Layer 18 of a small transformer language model trained on English Wikipedia (23 layers, counted from 0, width 64). Numbers have three digits each and are written without spaces.
A neuron adds its activation times its output weights to the MLP's output. To switch it off is to set its activation to zero at one token and run the rest of the model.

Output weights of the MLP neurons that the questions are about. A number n stands for (n - 500) times 0.0013.
n2: 468520450310745453522716505553538390563331480367484480294647624486405309483396389500555367468540457547590464508436414549376453387611589410243531427368362526454329575562348286523570600507289590
n45: 335677325418476665458622339597486486483543457431602556529497492173405440583407407476762458487203446503602672543522464354563477254351619386021439758543555678561550522546625610483536604611507571
n52: 551689399441434416709382471545697438561536685361684824468542606500528523498535458573324467589461435569381517549444550385392486392423514567766417541571697610412660587456513575531456536534389422
n55: 348547350595539601447495531385418492296490330655596414265597432571463489416334502527810533511312616860277443585429582439683495411582531516289618483653674273378357541478487551500332397495583479
n89: 434592416464345380599616380491455755335521531529429355374413434549593475537280584578324498463688587408572539542378504551403562397418409510533464482541492612495449570422624648541305398505453465
n95: 563464526780459446342616501622684625480512664667410542421445182650750413519348656718622423541650592427359360524491606475617481516439622540456434668663564397481307624429538615570346382537461531
n97: 582380607331518615341614586448425335446504466296560618634508428508484459525451469591499418534510375421438607425274477372471479510644478456168580504380545539423389483461588669370646594511414488
n99: 378683445497415399430431415559499600272548462869596570293581678489451469441456460395569486402442533547636579553419414438553705469679557475427483602550433543413395608633418367482398584615529582
n101: 490465559634266580605492450428705515290513614563684280579317415603459609591339574540395548403684556540535587764528515639599700516512439444410424472596582479640469652447407450606491629467453238
n117: 590413541417652489434665504426434738419493494510438492233398585432494614602413491325504401605576620452538415564441460511484513315494597357759453424459524696506415641374537498455478560642498420
n122: 721611560552367544553670473396574388610310458633563528571414452515450668423511556520487671534578320571515688471531538523654454550529402785552651398490551597671518602422485814429670631359625616
n129: 471581473693550569442362380515372614485515737516488482461671446559609354509582550420369460314420583489626289484579522543436359478554255481475565503409464641405356406425408489390404526609375353
n151: 556717546426449596541351490446492456614638402287663530513674462455516484673570698258491541834539407561369418335490517308439585563339385513711484408665462531613291615651476730590460517452655355
n158: 487309395390441445370519537529609667619542538342445582707592432462376397535374342484424484620895828501480497493549551598652542474357641538603674588564478608416368459415530650349518355355503403
n170: 508774349532559603461482441468587514467501303400620467342413594427372450376492470413522495497462583274623495505633513209727496309195447480411511504406452578347589612568532483645528567365438505
n180: 409538410505734478479503461666489439583470593531331535467526565430338470516553550468528579526216517456355620530505466589548521656488282498366675588407451403628507449516788572646719373475525428

Each question names a token from some text and the token that comes next. It shows the activations a of the neurons there, in the order above. A number n stands for (n - 500) times 0.011.

Then comes g, the gradient of the next token's log-probability with respect to the MLP's output, scaled to length 1. A neuron's effect is roughly proportional to its activation times (output weights . g). A number n stands for (n - 500) times 0.001.

" T", then "ush"
a: 495501470480490495465503509513520498512479464493
g: 552395545424520582391402612455458351658619478538550524412513337480237531516197538450545678218476665250589491286471343552546643770494438645705456484455484259622615505420616540421602680327547341
Which neuron, switched off, lowers the next token's probability most? n52

" major", then " at"
a: 511468455497476482501507446496492500509612499503
g: 527531340376487363374582222566387420643581540509530422652504558189450560490640356459591509496693596553432508534608481520708515497260556630575471442499365423455395113522507318408767227560645506
Which two neurons, each switched off alone, lower its probability most, in order? n158, n101

" |", then " tournament"
a: 502470501530500489504515500494530494536515509499
g: 449502516519379701635175599484688446443627368359449553560591639237540340468406634701445650516569407448383670616679476413331353458645334372532412614285494407497326492558615227370431490484458686
Which neuron, switched off, raises the next token's probability most? n122

"id", then "i"
a: 503474498499501519465501512537426503514492330497
g: 465476671162561573419584461480492658473399643693405350459551288594414456544592374624494615345729543327557582514596714360405204559512762715569541485403475446505706611383542661547445376535319431
Which neuron, switched off, lowers the next token's probability most? n170

" Ah", then "mad"
a: 501456503492516496503481493467547511507516496506
g: 422452458273145626859356674623428290477574461540473462456465331486465429445390550550513343581506535509434291522464408462408631583636423577416363547494747659531688425546628348323760451644415487
Which neuron, switched off, raises the next token's probability most? n122

"an", then " B"
a: 503459493495498498508393490500517517482481502522
g: 621458486394405280660579497375557557565714552347469550420446546414592663419457561681430399679527573896348494337526699699561455441519467533443613124623500566408510619486397366656371537394387310
Which neuron, switched off, lowers the next token's probability most? n99

" |", then " N"
a: 506486500536499473471502498501500544465483494508
g: 448749399515158520364448456406505513489440685629510536738506517484526284478173316597536539626485371607311295236542535559377433338585308575470521331540496459570467529464324553255449471364450411
Which neuron, switched off, lowers the next token's probability most? n129

" M", then "ü"
a: 506478503479501481502506484516524503704481467426
g: 229407538344736489666367673528407553565526504531446636270265622458412362455379489344549567423344578608447589486486500534503656662396685407446674440450536792533462536611523571807574769338601520
Which neuron, switched off, raises the next token's probability most? n180

"yl", then "a"
a: 493491495479496498491513529503547505510524490294
g: 375500817399584594324449523466285544620329616705416441556532271496386496514519332444508400316782613428342597535445473257587438556353483581535716393474659553418607431472399614264491401650317349
Which two neurons, each switched off alone, lower its probability most, in order? n180, n158

" Jos", then "hi"
a: 522526509483470568496505500490430457517473479503
g: 603703371528522404337703553712376349548542725480687436605559445314740436603336479441592648338486286364577456460473449499710381436437569425399427157557450256399526480500293662523445362469505440
Which two neurons, each switched off alone, lower its probability most, in order? n95, n45

"G", then "Y"
a: 502538492515481473501496606503532502498509494501
g: 417469539548507495491467530548626484615451471678714227561646432413494501591475543367653878364765472442592191606511345582601370411689284687430518513556467349534477540231655447446485552472679443
Which two neurons, each switched off alone, lower its probability most, in order? n101, n122

"se", then "f"
a: 470470495487511490027494529383538385500502512487
g: 625498416470631373416656432539533614636349702286419594552465448415332380693225519435490694764399551589470558394221353629468575654793516307497512336507232464446490585340610455489430472459559507
Which neuron, switched off, lowers the next token's probability most? n129

"atic", then " the"
a: 504461485450497469449511457510506477658609495523
g: 409711512473481426578638483543583432695642498662375494548552548379518322626356383733493460525528810443555373482517561539385537595717462342502470519741630318353373392071356494467506586681405437
Which neuron, switched off, raises the next token's probability most? n151

" the", then " D"
a: 500489478529329485504493503498507498464462501496
g: 572339598707712511438709434493433511652436364530538560591475473313512632285382338670461305545374613487312604445335506581676507545458401530583368372692551426638379745613117689536514584488447502
Which neuron, switched off, lowers the next token's probability most? n89

" University", then " –"
a: 490417102470501478505500521531508512495457491503
g: 772207480626470603402471334484462594390479402454143470435399343423675506380454534320461589599468409272477304493383452438420382563410390258482595725590401532436414265570350623559555430615671534
Which neuron, switched off, lowers the next token's probability most? n52

"é", then " L"
a: 490511506489622701487469495520492611466512525502
g: 605248469631731394389563381470654569765495607396360465669630434386513432454351461675523600665627414425432571377491513609393550455378486841374588227614486373341271448395523549471526700338571506
Which neuron, switched off, lowers the next token's probability most? n95

"ir", then "it"
a: 475496509498491514510481507523524502440498502388
g: 371525341665511419528682676588505424600516314503666639584605298610491564402444592355722651700362709438622295449498420311472373391336542530378577483496528264518496740521397242490233466473396491
Which neuron, switched off, lowers the next token's probability most? n180

"ous", then "se"
a: 477505489509483501358477516543449488520501490503
g: 603430085524289413358504416588646246387422457595590677467442643493479561470318674503441430540242465567710330703328478355573470385575510492509557540348340653526537660338526575493386699392458482
Which neuron, switched off, raises the next token's probability most? n97

"estival", then " moved"
a: 502439355500493488476500501462498499498475507500
g: 498668495504645422639496639546615439385463668338507600632302706601445274423538600466621576699565361237674427534421483565620409354449732807325575404471534621507568262547384576541647624372612634
Which neuron, switched off, lowers the next token's probability most? n117

"ft", then " |"
a: 526469498495497475503500503364523521473499522496
g: 510426714553556666559505395758591395619337507309689594512443391578658537315596529511527594714621429258569398643610426561663505465645507366365474417616510555486407128733439584421766538557410510
Which neuron, switched off, lowers the next token's probability most? n117

" |", then " U"
a: 482502528538446485478475493501494502423466500510
g: 404546612487410329611388346624542637468608644613423396600538588497584403313421596773477239414607441746417723286325710231575626485611562414559460626506638523697621633378324519514475558506513354
Which neuron, switched off, lowers the next token's probability most? n52

"K", then "G"
a: 498519496511506504499500530537550473492504461497
g: 720406534487639691692451648632361396524459481726455601378380323568435306683311575706509495234456347562641605309307451453535481634459681538469435574574488347604521561353535605397346569789604480
Which neuron, switched off, lowers the next token's probability most? n170

"ER", then " Die"
a: 489563508492513454408503459490546523635500481418
g: 354545445505569592520700383366704263495518447522674515337384557419683469375214441475468617463387609420606345570684465549501441565414418296543521282437296761284495744488499293660586524389619403
Which neuron, switched off, lowers the next token's probability most? n97

"or", then " of"
a: 474448448495509482291492522493526683491507503501
g: 553471512377565415586637246580664528743521650301395646517480352412535502451641486394542601290397623764271241427632621424457614421343597433332484371515416372598582411764550347462412562491304612
Which neuron, switched off, lowers the next token's probability most? n97

"st", then "af"
a: 488474484500503517504478501492495477489515498488
g: 454683568798665395494609570410554422487486549683422670312540536409445357500357402627595367364548377451571606519550409507539647555460589324512461513375266494562676563345469722444445229655895587
Which neuron, switched off, raises the next token's probability most? n99

"24", then " |\n"
a: 412495500515502558495501497498515488640493472525
g: 697488509314358541659477456805644591656493458528583448625112611470370566471511502508422283503420451561431710479535446714561465416386310448498417585417628382471736557481689352459312321353438345
Which neuron, switched off, raises the next token's probability most? n151

"19", then ","
a: 505446500496517495501494503531503486497502492511
g: 485500416458453580222623494692330566773520443484501158578540606520537364468654356509394493563732640544559523677527537586746393489415443428652476454399500600420306383557361426547677287279377705
Which neuron, switched off, lowers the next token's probability most? n45

" med", then "ie"
a: 489486492494528566481498503508530505503490493498
g: 546564579221624690411342466620588412565547520631493588567330520515506583389637632194474612636493615315798267410406542788416468588382535549383372345375565615589603485623628420346424541672510368
Which neuron, switched off, raises the next token's probability most? n95

" out", then "d"
a: 510450516515499498501493491511539501501505491507
g: 649543638521550369655606326686397420397317640558497533345614479541468503545172666399493397441506434787576445670312399624298520566432479566451300247555539538555418708463605737509486509759507594
Which neuron, switched off, lowers the next token's probability most? n122

" Festival", then " was"
a: 488438268480498474480494512481506521513477485457
g: 504639428483617491487452514347511411392629713388537568570345577814248429572461404582475482668692517500363357357673321429666479667658737503476177592574337514509443341347659583338467606546518400
Which neuron, switched off, raises the next token's probability most? n52

"ology", then " and"
a: 509423373504498477433513511443511502499462495500
g: 601519466458481287472485410448408348293475444486805453551488645498432667559379422517536317395439387498437605640723419569393639564700506626576258809545557614343409469427502686542481226443667243
Which neuron, switched off, raises the next token's probability most? n52

"ar", then "rick"
a: 502487495215498487496482486524530520497503508511
g: 527590543391565481658291650724638446570476446359375601495365498479365669552572655316514587610245621558473390456631757629666559604402531612490605435558529538537349606466499541297504271308635866
Which neuron, switched off, raises the next token's probability most? n55

" was", then " ord"
a: 503503578499539493476502498503502495512472501504
g: 536490575564610597451585439487560583465451857550602558423313646632590389709575625361492412429489512599664510448308441574412468584422494414478755448405301579542434472689579320827764643676404705
Which neuron, switched off, lowers the next token's probability most? n158

"-", then "11"
a: 492482499467514485507487525529512487512515499513
g: 405592468460539533397600523585451620433544492475525406561792304532636477231409402556565632669617564397375611508601445562473454492612284937468522519527617245528441619547487426404307476615629165
Which neuron, switched off, raises the next token's probability most? n55

"od", then "ern"
a: 522511506518506495489473502497522518519518528516
g: 563630586371305556551496900423451380510397471645569663594466667447616556275582611535570511725443353688367515680609371370350570543533677461477440495572760498546349692408558550604640322538300572
Which neuron, switched off, raises the next token's probability most? n129

"a", then " Th"
a: 464457498485496468604510505458509520472509480342
g: 387276565404346773599447392411633394495687546503394574465477500407480531463439456434588361323484716528435494417554650732487303631550398313426645151756445492559632563519531362433285653486390305
Which neuron, switched off, lowers the next token's probability most? n180

" over", then " six"
a: 494472503489500500497507493521512499514497516518
g: 516730585473496503568236667561449587253637437679523677653759657349469414470876639516604674625456467513438596582692626501406407394433508551574591447513295378418700526626513364623398466386462546
Which neuron, switched off, raises the next token's probability most? n117

" P", then "ens"
a: 477522492498495472481488499500498501504466508503
g: 598389540787506400544479676463640639715593391387363505359439655460535690571579493615562474543610414453699241446399402501261514602776487537401511654380399589584453536438143552607537473687627650
Which neuron, switched off, lowers the next token's probability most? n158

" Rel", then "ig"
a: 506506503489395482497500515468513506509473469503
g: 585777361231502372565498436420683670683580394404495620253623368711562411560577610475475623379500513553606437460689570380410316608381534540396516582728494353526371617717523471438307595416764599
Which neuron, switched off, raises the next token's probability most? n89

" T", then "orn"
a: 503476494471496489480499493492511488488482497500
g: 225523569626524457341398770386644471430612456580325537322419426598404447406553430301595579500505656457458685407581530695378687326654645598420542434615630657602538453430425394719220442735485657
Which neuron, switched off, raises the next token's probability most? n55